Layer 4 of a small transformer language model trained on English Wikipedia (15 layers, counted from 0, width 96).
A neuron adds its activation times its output weights to the MLP's output. To switch it off is to set its activation to zero at one token and run the rest of the model.

Output weights of the MLP neurons that the questions are about. A number n stands for (n - 500) times 0.0011.
n1: 528,470,576,519,605,535,598,481,284,496,589,507,622,494,476,708,771,557,624,541,331,528,490,396,545,559,320,852,441,497,318,403,515,632,436,298,644,676,717,429,549,461,475,650,523,604,479,574,361,500,381,536,451,649,546,662,440,422,545,377,413,286,506,375,796,479,567,441,500,580,419,745,308,574,628,658,625,617,457,275,728,451,504,382,526,435,638,541,691,283,520,519,513,409,534,414
n10: 41,515,546,407,247,445,605,647,429,502,422,508,479,416,338,663,385,546,555,359,429,551,616,724,571,657,313,605,512,433,347,530,430,382,540,550,551,650,821,454,488,587,493,639,237,437,462,401,284,462,509,626,186,473,510,542,502,338,586,324,521,559,711,697,508,580,251,775,396,566,572,689,534,489,526,370,552,569,431,297,198,486,695,462,577,595,598,493,568,399,380,369,223,434,449,545
n39: 578,737,663,411,486,556,588,269,588,412,702,621,720,557,350,506,719,394,479,437,637,717,323,365,347,615,727,543,597,591,608,406,426,489,454,526,160,428,582,660,369,472,319,525,283,376,512,606,609,517,249,418,386,685,475,315,281,234,418,562,405,572,559,727,384,281,306,437,509,600,476,483,657,530,626,587,525,425,769,831,441,474,557,496,442,546,665,724,429,359,651,429,694,513,531,475
n59: 720,720,181,420,537,367,306,399,532,570,411,490,753,556,683,326,521,562,487,698,346,498,490,489,369,366,441,849,408,409,477,563,351,835,511,650,757,618,700,658,609,469,399,519,366,473,396,445,438,578,612,322,445,393,676,580,494,568,722,385,471,496,264,386,568,521,593,398,762,381,578,160,420,362,512,427,495,645,467,525,736,362,292,546,580,487,377,569,633,433,338,457,299,586,346,640
n90: 637,601,266,372,527,452,544,410,527,478,772,536,441,473,490,408,711,428,641,546,542,602,533,557,587,517,447,397,486,463,314,509,543,611,530,459,319,627,529,404,433,501,530,321,424,550,557,459,384,606,405,394,473,543,540,637,546,607,285,650,444,248,332,727,822,407,488,585,630,602,464,492,510,475,520,487,529,440,459,575,621,547,398,444,623,652,640,655,483,547,279,407,626,525,390,559
n92: 440,464,688,627,425,368,624,500,638,276,468,390,476,372,643,664,385,574,364,576,332,487,698,676,450,748,407,511,230,474,321,725,663,273,528,708,347,444,292,496,694,547,404,396,444,516,374,466,326,483,532,116,318,456,479,734,509,671,360,594,480,841,423,415,671,526,338,432,667,463,493,578,497,547,599,462,653,527,283,465,720,323,459,597,480,556,671,556,643,508,574,673,428,365,474,548
n102: 342,519,607,411,300,385,470,485,380,496,571,611,585,579,438,538,313,286,579,498,539,495,562,392,419,549,418,351,803,431,395,274,410,507,370,530,548,522,454,450,429,487,469,507,503,562,593,484,645,334,490,171,558,446,477,601,403,340,747,437,527,557,465,585,475,495,514,434,397,492,648,197,582,442,473,433,441,308,626,611,281,560,408,426,277,404,641,588,401,278,682,361,432,599,625,459
n104: 383,353,766,393,342,615,799,347,477,413,582,709,386,504,625,477,573,638,437,468,428,607,309,497,361,523,387,466,329,452,657,481,407,470,616,455,481,659,680,622,382,304,649,666,639,622,357,582,237,555,507,366,742,628,443,341,537,433,422,590,642,381,503,494,434,616,397,590,548,230,388,652,460,470,379,619,778,373,610,643,597,302,472,541,433,741,470,407,597,374,527,376,554,565,410,447
n107: 595,599,163,289,325,340,592,637,420,420,724,592,424,433,515,449,611,476,430,606,635,517,347,634,468,686,399,414,659,672,463,602,600,636,469,563,550,456,347,411,508,628,726,644,746,633,550,524,626,616,257,506,247,406,435,369,564,429,545,466,473,571,630,562,664,416,185,350,185,538,400,585,719,505,614,574,424,567,571,498,567,273,501,638,296,494,544,371,560,617,691,156,725,618,614,532
n110: 580,633,454,287,807,502,342,519,652,267,472,418,495,678,630,578,501,525,422,426,344,449,371,609,623,544,450,354,540,515,551,429,638,99,513,562,750,453,481,157,339,616,727,526,463,655,466,445,746,398,482,355,487,412,378,463,564,539,479,371,333,704,553,384,697,538,694,619,597,553,445,410,707,678,519,398,478,584,554,759,515,719,374,596,438,539,739,537,464,437,438,344,479,567,654,475
n141: 454,513,630,556,358,705,626,510,407,481,384,551,501,363,626,411,396,509,444,303,392,521,498,669,638,396,437,606,621,488,374,790,659,768,687,419,761,530,388,515,461,520,248,689,301,741,632,456,343,645,613,497,514,513,651,492,412,546,511,229,375,541,364,339,554,518,562,682,786,411,609,665,652,506,450,512,416,323,325,440,446,679,429,540,503,502,343,544,608,438,519,582,529,510,466,434
n144: 632,469,633,558,527,405,531,564,504,541,475,239,351,478,406,492,626,454,608,455,595,234,477,573,570,422,491,452,572,480,334,523,571,302,432,421,381,328,582,647,557,748,524,657,769,453,349,262,521,435,431,477,483,498,225,261,643,340,786,483,332,560,626,318,463,678,636,485,422,649,448,758,419,863,589,532,562,655,446,502,540,441,468,204,516,707,342,466,388,505,530,750,340,382,556,542
n149: 562,324,563,464,537,505,644,591,642,612,555,478,429,346,511,537,451,298,638,586,774,514,789,496,560,575,467,743,484,745,535,547,497,737,367,722,493,581,406,712,461,620,434,389,176,589,587,551,361,343,297,392,524,571,653,506,534,490,597,321,448,432,194,512,175,591,465,654,262,625,655,578,368,392,634,512,605,364,365,601,330,599,415,491,250,408,424,524,577,492,395,548,509,659,420,367
n166: 563,310,509,375,367,616,577,441,583,397,597,462,642,407,728,559,299,414,507,669,572,372,530,600,380,310,437,428,604,654,415,776,567,426,506,172,469,412,575,579,479,741,428,467,354,731,475,530,439,418,490,577,443,613,519,411,595,438,611,431,400,531,627,597,680,406,522,676,399,721,546,411,338,427,284,527,396,525,554,292,710,383,466,466,474,527,322,556,431,412,292,278,493,466,433,447
n182: 616,654,608,400,559,641,457,409,427,414,374,564,553,516,511,453,245,395,563,379,453,405,555,417,339,494,372,349,497,565,426,741,474,355,452,452,508,356,609,329,627,389,511,464,459,377,553,605,493,285,480,462,550,588,472,401,568,218,339,223,701,583,446,651,758,576,502,721,408,651,624,806,630,195,665,510,490,284,389,562,625,437,671,366,378,435,287,549,365,525,554,471,717,576,416,423
n190: 490,357,651,259,284,355,484,538,505,739,585,694,481,642,528,515,469,424,638,417,451,390,301,449,404,700,477,533,625,354,507,679,529,529,530,442,643,565,622,518,401,370,458,339,373,615,681,634,836,301,304,580,375,506,380,578,588,243,609,561,457,473,515,582,513,658,582,531,431,543,490,704,385,411,565,696,432,357,668,543,355,520,423,235,521,297,452,483,635,275,730,363,486,495,369,519

Each question names a token from some text and the token that comes next. It shows the activations a of the neurons there, in the order above. A number n stands for (n - 500) times 0.015.

Then comes g, the gradient of the next token's log-probability with respect to the MLP's output, scaled to length 1. A neuron's effect is roughly proportional to its activation times (output weights . g). A number n stands for (n - 500) times 0.00092.

"et", then "."
a: 505,494,505,507,488,480,504,498,480,510,501,499,513,646,487,490
g: 634,677,516,653,521,496,503,727,395,529,358,454,526,698,548,507,489,467,487,564,498,630,329,561,427,362,407,506,432,467,509,630,604,504,515,363,522,583,464,577,460,674,452,430,636,753,452,599,553,613,382,690,525,447,573,651,552,353,829,583,470,251,333,633,589,477,386,501,403,515,658,525,504,368,470,615,529,522,733,448,584,462,555,706,552,611,490,448,333,518,345,539,450,463,350,719
Switching off which neuron hurts the next token most? n166

"ut", then "ual"
a: 497,540,480,500,499,501,484,497,501,530,500,508,263,506,552,521
g: 602,369,553,540,554,481,438,546,404,480,520,502,470,364,580,597,638,559,484,377,557,500,345,575,476,377,476,618,458,484,491,294,670,338,658,531,518,469,563,516,565,481,435,293,724,542,341,371,464,512,554,281,371,716,319,527,518,735,557,302,620,631,513,426,498,387,607,637,561,420,460,657,509,467,473,453,218,399,557,608,362,475,684,456,532,653,706,351,455,679,471,423,329,506,465,331
Which two neurons, each switched off alone, lower its probability most, in order? n149, n110

"al", then " she"
a: 501,465,512,501,497,487,492,495,460,505,487,39,494,503,507,516
g: 572,528,605,428,492,501,650,434,395,451,478,597,550,435,507,486,394,410,246,604,703,700,401,272,518,602,561,482,474,533,482,411,538,370,430,577,602,577,553,393,389,448,684,435,781,639,585,696,437,593,459,460,679,365,465,606,320,552,334,535,463,587,326,483,392,382,449,788,489,562,502,552,555,559,590,584,640,548,502,505,349,734,401,711,508,317,474,531,417,464,616,405,598,411,573,363
Switching off which neuron hurts the next token most? n144

" published", then " over"
a: 478,493,510,501,499,490,502,487,502,508,497,496,505,490,510,498
g: 601,453,296,537,396,471,387,603,403,650,547,523,561,463,519,499,272,474,552,735,622,435,434,558,493,301,451,341,528,679,628,422,445,642,466,460,462,395,442,411,570,233,499,396,368,438,375,459,725,356,646,408,366,583,254,513,372,538,591,481,367,440,458,525,443,423,490,488,540,443,365,500,678,379,439,336,593,448,570,372,336,362,600,349,595,391,407,614,563,512,484,327,325,402,314,577
Switching off which neuron hurts the next token most? n1

"ing", then " is"
a: 497,467,494,466,514,579,504,496,506,498,492,503,491,482,509,482
g: 384,419,471,510,529,526,555,280,554,727,539,492,504,591,338,397,418,673,447,575,527,346,555,563,505,668,382,710,445,620,369,537,693,648,649,601,668,509,716,535,464,397,593,503,536,484,487,476,365,373,611,405,510,554,509,557,523,445,665,550,490,616,506,632,503,535,402,495,524,567,462,495,334,512,329,383,674,564,511,588,678,121,605,453,455,592,680,521,650,633,587,412,452,690,683,540
Switching off which neuron hurts the next token most? n92

"ang", then "es"
a: 485,489,495,521,485,513,498,662,496,504,444,496,536,502,507,469
g: 366,561,498,371,610,478,709,367,433,302,390,424,558,702,392,241,440,458,395,452,428,481,527,588,552,564,400,414,406,429,373,345,690,589,437,512,570,397,474,439,611,497,466,474,528,381,499,484,669,359,654,386,464,651,560,687,307,319,449,328,590,410,667,421,594,569,519,229,359,432,703,509,575,539,575,373,479,493,538,408,458,452,390,503,510,645,613,343,792,521,558,478,460,625,490,450
Which neuron, switched off, raises the next token's probability most? n104

"ost", then " al"
a: 518,520,512,634,502,515,496,517,502,456,500,499,512,508,491,527
g: 500,615,599,655,384,560,496,339,576,524,574,632,492,547,411,533,542,626,788,532,463,652,556,579,625,403,451,626,527,544,589,529,264,425,539,519,497,407,657,423,369,481,384,469,527,699,529,470,544,605,664,737,447,494,376,471,448,421,539,609,648,506,295,497,560,619,651,409,681,422,516,606,525,411,253,707,570,408,615,497,442,350,523,414,669,576,398,507,694,291,405,588,502,645,406,695
Which two neurons, each switched off alone, lower its probability most, in order? n59, n110

"ast", then " t"
a: 421,489,477,500,490,386,474,510,505,498,479,496,502,502,462,506
g: 461,458,542,288,419,379,313,544,506,469,411,448,412,254,370,344,427,316,291,509,384,415,520,415,375,484,564,591,375,581,262,502,573,524,500,439,513,719,360,696,622,389,470,616,649,445,625,620,416,549,784,537,536,534,744,402,449,551,360,374,484,542,455,280,601,495,485,441,316,571,552,520,545,509,682,554,472,397,607,514,562,677,488,684,614,375,481,392,558,343,569,473,500,558,489,472
Which neuron, switched off, raises the next token's probability most? n92

"us", then " song"
a: 483,446,514,545,467,499,516,472,506,478,493,502,470,505,495,519
g: 726,416,492,355,746,420,494,577,445,523,389,459,413,434,598,374,705,640,471,458,458,561,421,485,378,513,441,526,461,648,276,336,618,464,724,494,536,433,399,389,425,624,584,547,768,535,591,421,361,482,483,477,503,532,497,447,581,455,506,566,423,504,546,499,426,463,684,316,528,477,528,499,300,535,372,327,359,644,564,631,394,559,413,611,363,522,634,429,540,605,551,762,387,463,584,163
Which neuron, switched off, raises the next token's probability most? n110

" med", then "ie"
a: 508,462,502,518,502,499,496,488,486,495,275,480,510,508,501,497
g: 182,524,257,728,519,446,426,543,510,308,552,535,501,328,574,467,356,564,622,625,546,565,637,476,392,560,365,651,480,585,587,252,421,284,348,466,457,611,614,399,344,361,531,492,589,649,466,747,500,461,607,590,445,574,703,503,499,510,661,443,525,449,404,412,510,511,329,651,427,454,349,479,546,447,504,653,493,738,444,535,519,494,425,368,526,306,467,512,482,641,564,546,666,438,503,461
Switching off which neuron hurts the next token most? n141

" att", then "ac"
a: 501,455,626,495,485,502,465,511,504,510,472,500,508,495,518,579
g: 422,483,600,508,456,707,545,619,437,532,433,557,410,573,480,377,333,715,322,279,454,474,445,420,553,346,511,597,589,327,306,439,403,485,469,618,489,340,464,477,455,442,504,482,274,559,470,659,715,314,415,310,375,476,678,503,416,378,305,551,716,414,431,475,293,569,396,307,484,409,458,477,500,490,624,439,407,313,675,422,522,519,511,531,632,344,464,544,597,533,572,502,517,303,328,601
Which two neurons, each switched off alone, lower its probability most, in order? n190, n39

" W", then "ife"
a: 498,519,497,492,502,498,504,510,502,480,488,492,531,501,591,489
g: 341,609,472,533,453,402,561,480,456,500,475,302,447,421,556,366,492,644,551,643,535,606,493,495,577,476,727,500,545,583,511,595,520,572,547,519,420,660,486,308,491,678,316,289,291,448,679,483,445,655,487,640,792,458,497,599,401,321,493,483,332,535,519,473,449,676,367,614,386,435,566,529,635,597,281,486,579,748,600,693,444,453,555,495,492,431,392,434,703,539,430,485,432,674,297,594
Switching off which neuron hurts the next token most? n149

"t", then "itle"
a: 494,500,561,501,499,481,499,498,487,518,503,503,500,496,476,493
g: 478,669,533,512,451,394,576,759,314,423,256,405,483,565,607,558,443,591,378,554,483,447,476,515,643,448,293,285,606,406,630,526,587,393,422,253,426,493,507,349,573,371,536,473,745,459,400,516,674,486,403,515,563,319,552,619,504,343,644,408,705,722,570,514,693,357,459,561,377,424,702,463,344,552,363,539,326,353,464,459,551,545,585,475,545,370,588,535,439,426,553,483,419,399,488,516
Switching off which neuron hurts the next token most? n110

" w", then "ent"
a: 501,483,496,489,510,523,495,496,497,500,499,501,520,500,496,465
g: 545,470,496,546,531,374,513,415,455,597,500,352,707,481,572,536,617,400,516,699,513,354,567,591,525,474,437,563,273,427,431,465,606,498,699,558,753,336,651,634,460,381,403,447,731,447,714,610,512,634,488,324,553,596,539,407,544,287,531,511,545,525,493,575,478,557,383,502,330,717,487,552,428,647,418,426,482,323,507,380,628,779,659,441,597,386,514,608,413,402,435,540,505,493,254,642
Which neuron, switched off, raises the next token's probability most? n190

" the", then " new"
a: 496,495,486,499,472,497,484,496,507,490,508,468,498,504,498,509
g: 461,526,415,588,541,545,549,540,571,501,237,608,736,341,594,496,489,472,476,432,472,320,343,388,525,676,614,570,331,426,467,456,536,467,419,531,584,274,414,698,396,595,431,663,549,334,469,589,534,488,393,639,446,548,493,425,488,631,567,275,535,461,595,457,434,570,483,607,459,347,614,605,484,391,513,485,197,703,477,451,581,578,405,708,501,682,521,381,494,469,629,376,277,307,647,604
Switching off which neuron hurts the next token most? n90

" f", then "est"
a: 503,520,488,473,498,515,477,510,501,496,503,514,498,495,497,504
g: 740,382,604,572,501,468,448,563,512,447,537,291,439,609,617,381,560,456,471,563,537,638,421,376,580,415,543,421,502,590,560,618,499,543,440,526,468,626,450,456,459,598,406,590,538,169,717,479,742,416,534,500,640,491,562,446,452,450,446,534,349,341,529,343,397,462,563,428,156,660,523,387,587,510,449,555,749,418,575,651,616,455,604,547,440,392,532,421,288,277,466,578,597,615,700,468
Which neuron, switched off, raises the next token's probability most? n10

" and", then " l"
a: 537,496,495,488,500,501,485,462,480,500,488,516,514,650,476,460
g: 633,350,618,398,644,434,529,597,413,337,501,589,454,519,485,656,311,399,453,549,645,625,570,291,587,552,456,457,341,614,498,395,425,615,633,496,579,500,502,770,308,454,602,537,540,493,299,435,337,296,583,509,498,620,562,484,389,504,534,520,508,458,334,476,553,439,531,469,365,556,514,404,459,484,454,246,418,818,521,507,454,622,307,474,417,419,525,450,504,384,393,297,556,295,378,725
Switching off which neuron hurts the next token most? n166

" record", then " wh"
a: 500,486,464,478,495,499,471,502,498,496,483,499,514,500,495,496
g: 673,493,567,359,470,557,313,519,451,483,369,657,598,501,593,559,466,391,434,674,421,661,740,352,576,560,683,623,488,493,460,390,425,430,530,587,496,542,412,522,539,513,344,294,529,499,603,503,549,594,201,635,602,434,512,439,596,347,450,500,621,514,457,342,684,440,419,510,531,316,785,386,675,532,645,630,474,691,447,505,402,409,400,337,572,471,534,634,287,367,507,465,472,459,373,649
Which neuron, switched off, raises the next token's probability most? n39

" red", then "und"
a: 497,488,643,511,508,501,490,503,503,486,467,500,490,506,510,629
g: 404,400,411,633,314,588,581,487,324,507,592,449,595,503,470,491,439,492,609,622,576,402,467,471,400,717,460,549,459,363,481,619,590,571,450,561,405,573,515,566,631,717,281,555,591,572,432,532,592,620,525,551,674,480,484,561,432,453,554,780,549,568,502,369,312,344,356,493,479,440,599,561,728,417,596,458,572,564,532,606,697,230,397,630,592,611,418,370,433,582,598,470,661,626,704,762
Which neuron, switched off, raises the next token's probability most? n190

" En", then "t"
a: 473,520,557,512,529,501,501,493,500,508,488,497,497,507,530,332
g: 400,488,461,677,672,394,337,365,507,406,434,636,413,366,612,573,469,536,403,626,428,356,656,443,580,501,381,523,605,587,691,271,647,548,152,455,419,355,498,538,453,327,279,531,442,488,334,403,387,457,576,520,489,289,671,457,580,537,461,538,647,532,501,379,625,435,445,484,481,631,333,328,388,548,682,631,530,606,468,472,469,457,432,505,603,258,490,574,484,484,408,533,438,337,587,636
Switching off which neuron hurts the next token most? n190

",", then " on"
a: 507,491,485,502,512,501,522,500,501,496,494,501,511,482,492,518
g: 516,487,429,430,547,619,501,714,510,444,441,300,570,329,445,458,630,530,433,279,532,589,536,478,284,487,647,603,509,493,563,632,509,521,408,539,520,584,562,286,529,546,272,422,438,432,561,651,408,628,603,562,484,489,197,263,257,600,256,458,398,355,542,515,555,478,546,650,465,408,283,595,470,611,379,426,360,430,653,423,594,459,372,439,551,659,391,465,574,525,327,332,436,434,471,507
Which neuron, switched off, raises the next token's probability most? n102

"n", then "ival"
a: 479,465,499,485,500,515,502,527,501,480,500,497,501,502,487,494
g: 567,317,615,560,396,500,499,451,479,408,566,483,533,437,476,339,508,276,609,496,489,531,470,411,487,406,425,698,400,528,505,465,682,637,479,571,526,819,558,493,353,358,532,518,566,546,529,617,658,424,610,486,371,633,337,525,491,538,555,542,546,323,646,758,477,400,483,617,415,524,477,350,787,623,413,644,740,485,401,696,371,560,465,565,420,725,650,582,305,546,544,650,494,553,557,476
Switching off which neuron hurts the next token most? n104

" and", then " the"
a: 488,503,476,477,509,501,504,464,500,457,492,504,519,578,488,499
g: 546,499,522,668,480,410,503,644,552,556,712,514,722,574,582,545,348,559,485,323,469,421,493,476,568,446,405,616,508,651,372,461,347,328,465,488,417,330,402,539,483,693,395,639,402,538,293,607,492,499,666,511,513,281,614,614,570,601,370,683,594,457,637,565,626,584,706,407,501,689,685,474,505,555,467,477,472,695,275,695,297,560,437,483,399,556,751,505,513,489,352,565,476,496,489,428
Which neuron, switched off, raises the next token's probability most? n110

" f", then "amil"
a: 500,514,483,483,491,527,409,509,508,477,505,508,503,486,500,499
g: 264,583,490,502,610,614,532,540,370,309,541,782,570,511,468,417,556,447,509,513,574,501,371,506,453,664,476,662,512,333,466,402,342,468,482,660,595,378,539,647,438,436,796,497,610,525,424,605,413,478,405,496,450,575,658,295,581,563,688,547,315,593,479,542,668,640,422,479,627,386,731,535,454,493,485,385,654,390,488,622,523,692,398,391,493,588,496,510,459,372,673,499,408,373,692,669
Which neuron, switched off, raises the next token's probability most? n102

" us", then "ually"
a: 575,517,499,492,550,495,508,480,489,503,518,464,464,503,509,527
g: 526,309,427,584,499,546,546,562,589,527,567,667,317,432,414,543,510,586,514,459,542,634,407,619,617,531,547,780,520,656,524,473,470,481,538,551,648,624,589,454,258,235,273,496,490,670,419,606,529,418,818,584,389,803,458,441,629,666,568,399,479,550,383,512,583,521,548,399,593,579,544,662,358,536,439,382,440,566,457,520,307,409,608,520,652,312,555,571,502,530,486,516,550,629,660,487
Switching off which neuron hurts the next token most? n1

"rain", then "ed"
a: 494,547,501,502,499,491,494,500,510,498,506,466,506,493,485,509
g: 538,563,384,575,452,517,462,537,755,505,599,603,514,473,532,698,525,516,521,525,432,366,585,400,611,524,289,354,575,590,464,513,733,440,437,667,354,599,672,292,418,566,472,575,460,456,552,295,595,666,678,623,389,495,342,556,412,383,373,575,371,523,552,430,528,576,507,776,400,540,377,573,466,557,602,472,436,484,567,656,793,454,586,489,234,347,284,479,476,389,465,601,603,530,513,542
Which neuron, switched off, raises the next token's probability most? n144

" Fran", then "c"
a: 498,487,502,536,489,502,498,487,534,493,388,508,497,519,499,498
g: 607,579,586,437,487,565,547,470,648,419,676,623,465,517,580,697,292,612,581,558,497,533,641,519,425,699,426,672,366,607,673,538,698,600,597,437,477,648,597,189,544,571,567,545,659,546,413,347,490,497,473,616,318,527,561,397,388,549,347,506,490,639,549,446,477,404,657,737,421,599,617,585,517,396,425,458,596,427,487,360,319,443,503,392,447,582,421,705,543,647,689,339,603,373,402,504
Which neuron, switched off, raises the next token's probability most? n141

" pro", then "p"
a: 501,498,475,489,499,539,582,506,494,507,514,484,476,504,509,500
g: 336,482,431,583,588,514,358,475,572,389,534,593,597,441,602,597,377,498,423,472,513,536,455,334,475,644,492,457,241,543,633,580,640,614,478,569,535,518,476,700,495,668,429,635,392,481,532,165,402,379,377,651,384,611,626,411,645,587,501,570,566,627,462,757,369,410,480,483,806,499,563,487,551,629,553,396,590,459,748,428,499,546,533,541,659,489,469,467,643,458,715,501,307,501,396,387
Which neuron, switched off, raises the next token's probability most? n102

" on", then " to"
a: 500,481,505,508,498,502,662,512,498,500,503,401,489,504,651,514
g: 644,454,454,477,546,275,558,588,253,380,362,513,610,620,494,435,558,226,436,467,694,497,526,444,456,290,452,503,470,498,524,518,605,461,402,388,589,664,571,526,518,494,699,532,484,354,522,482,506,653,375,485,370,470,387,486,427,516,598,744,768,630,305,702,648,686,608,491,456,539,495,656,585,544,490,450,589,110,522,584,537,510,426,544,484,444,417,543,542,543,590,456,528,421,545,647
Switching off which neuron hurts the next token most? n182

"ect", then "ures"
a: 501,480,526,515,504,478,492,513,491,509,456,491,502,476,503,506
g: 672,553,526,468,409,634,612,314,651,396,231,527,565,535,548,637,385,521,629,323,465,362,443,567,613,452,471,547,511,482,446,572,467,560,359,649,406,661,551,571,473,673,471,571,463,344,482,632,646,398,646,423,626,617,492,349,402,495,673,565,609,421,630,511,637,483,661,767,372,446,446,531,645,593,356,461,538,618,332,594,519,589,415,546,624,327,299,599,333,613,637,369,432,437,650,504
Switching off which neuron hurts the next token most? n92

"s", then ","
a: 488,503,494,528,511,489,489,481,510,455,479,496,504,633,493,493
g: 517,489,442,547,483,367,601,565,459,454,612,671,647,538,597,635,350,655,422,636,617,547,460,622,540,389,533,360,332,459,379,455,687,492,432,517,696,490,453,486,362,619,377,559,580,519,574,412,588,566,421,519,724,615,624,430,525,616,386,666,435,893,561,511,534,263,564,521,499,477,639,610,517,510,668,438,372,505,427,490,703,470,512,535,719,734,461,542,543,388,342,525,620,466,332,403
Switching off which neuron hurts the next token most? n166

"|", then " 3"
a: 491,518,493,498,516,491,520,479,507,486,498,475,491,509,505,500
g: 334,606,329,336,372,483,499,481,444,534,410,727,655,642,684,501,486,421,493,404,610,749,581,426,574,407,387,322,474,641,629,435,451,510,555,556,523,602,581,310,615,497,406,450,428,520,498,442,459,334,327,539,469,715,500,715,372,388,615,606,534,520,378,531,563,538,598,421,571,541,528,394,384,433,484,304,214,393,541,423,327,709,694,489,453,462,589,517,550,600,417,534,308,348,562,505
Switching off which neuron hurts the next token most? n144

" Rep", then "resent"
a: 498,500,519,504,507,500,473,494,495,496,458,512,505,520,499,496
g: 259,343,532,387,620,330,362,219,432,462,653,623,569,605,524,520,423,397,388,448,292,620,397,351,520,487,549,500,466,441,427,569,296,292,523,563,676,417,363,564,442,694,573,450,589,484,507,248,395,403,580,515,530,508,460,327,574,648,394,508,562,656,489,600,476,519,540,456,481,432,536,515,664,477,471,625,756,589,466,469,535,636,514,657,498,345,576,470,267,665,655,454,596,499,394,463
Switching off which neuron hurts the next token most? n141

"ong", then "ly"
a: 495,443,451,475,367,499,508,507,496,503,452,491,522,489,498,476
g: 528,359,693,424,540,499,698,580,468,521,702,491,381,431,470,510,514,622,508,430,473,574,462,649,483,588,606,573,302,470,853,536,623,614,691,481,481,650,335,447,458,525,572,637,306,425,381,582,337,530,518,455,586,602,341,316,488,553,486,578,427,595,455,611,341,452,463,488,454,545,454,641,327,545,380,479,582,682,437,514,550,499,622,488,223,339,419,476,589,464,390,329,597,481,749,634
Switching off which neuron hurts the next token most? n90

" ext", then "ra"
a: 501,501,497,521,586,463,500,518,480,245,522,503,477,514,501,514
g: 515,368,544,724,525,489,372,664,387,452,564,665,588,529,315,498,415,444,466,557,489,724,519,415,545,402,473,512,511,666,548,330,445,530,645,345,446,524,595,521,483,490,618,446,548,525,585,488,252,307,326,707,549,680,635,525,575,659,519,513,255,565,641,364,766,434,336,510,550,507,500,370,485,488,535,455,601,546,297,360,456,428,436,360,648,448,656,322,437,390,445,607,554,421,688,520
Switching off which neuron hurts the next token most? n110

"i", then " ann"
a: 491,500,489,497,504,490,505,488,499,506,502,497,479,530,507,498
g: 607,518,566,584,379,517,233,417,383,590,511,364,466,357,550,441,438,565,504,430,539,671,374,310,412,370,408,534,497,500,571,512,211,668,530,293,442,554,398,594,410,569,621,546,684,568,343,659,555,641,400,671,604,473,664,476,596,637,596,587,336,416,550,461,288,368,539,405,505,417,505,308,573,492,546,495,451,594,545,354,327,556,583,615,560,623,473,604,683,558,285,590,368,419,399,394
Switching off which neuron hurts the next token most? n92

"In", then " 195"
a: 487,510,504,504,500,490,515,494,566,498,489,511,481,512,505,480
g: 435,603,637,492,550,658,510,441,366,578,432,492,384,424,356,244,447,235,508,456,521,456,443,629,582,634,535,383,558,484,484,438,472,443,538,575,526,491,588,638,536,685,467,546,320,538,665,493,452,584,419,593,528,544,185,425,484,338,602,653,537,263,610,522,400,487,349,269,653,461,459,675,661,547,394,392,479,541,358,539,621,564,458,681,557,528,456,536,502,379,692,264,535,439,714,515
Switching off which neuron hurts the next token most? n107

"ge", then "h"
a: 507,480,474,508,501,467,498,462,449,486,505,504,518,511,503,506
g: 400,639,545,750,424,532,589,398,347,454,473,654,535,481,451,429,192,337,592,435,563,592,487,495,458,263,312,542,591,517,479,530,593,601,447,681,587,503,576,526,418,637,478,564,575,545,273,403,560,416,576,475,571,401,539,476,498,458,294,348,574,340,406,434,732,456,506,474,362,386,409,588,350,570,427,663,507,708,323,522,277,526,455,359,361,490,588,488,430,571,255,641,549,486,428,556
Switching off which neuron hurts the next token most? n39

"t", then "u"
a: 501,481,492,537,509,507,487,498,479,501,431,500,496,535,504,507
g: 540,346,362,655,588,495,379,679,467,432,536,423,513,662,569,564,434,477,447,346,483,604,515,527,521,315,479,413,614,280,545,239,430,564,607,678,544,439,635,403,357,663,560,570,559,382,540,332,558,405,420,642,654,558,297,595,474,516,537,611,547,796,537,599,468,547,528,376,483,467,546,455,301,273,611,473,311,432,657,463,380,441,543,457,281,652,595,413,456,609,309,529,477,380,487,535
Switching off which neuron hurts the next token most? n141

" to", then " do"
a: 487,538,487,506,499,502,469,499,478,492,504,516,492,507,488,494
g: 404,414,514,461,380,542,444,595,550,358,207,477,606,462,280,671,485,624,408,629,586,581,551,540,471,440,546,503,383,365,416,383,621,610,567,522,514,775,645,563,435,531,540,477,307,596,659,634,591,584,570,524,587,434,449,534,395,517,541,377,333,647,681,598,445,501,191,651,442,500,549,533,538,573,632,573,670,593,564,370,513,618,340,521,553,600,231,449,453,523,643,607,694,599,532,556
Switching off which neuron hurts the next token most? n10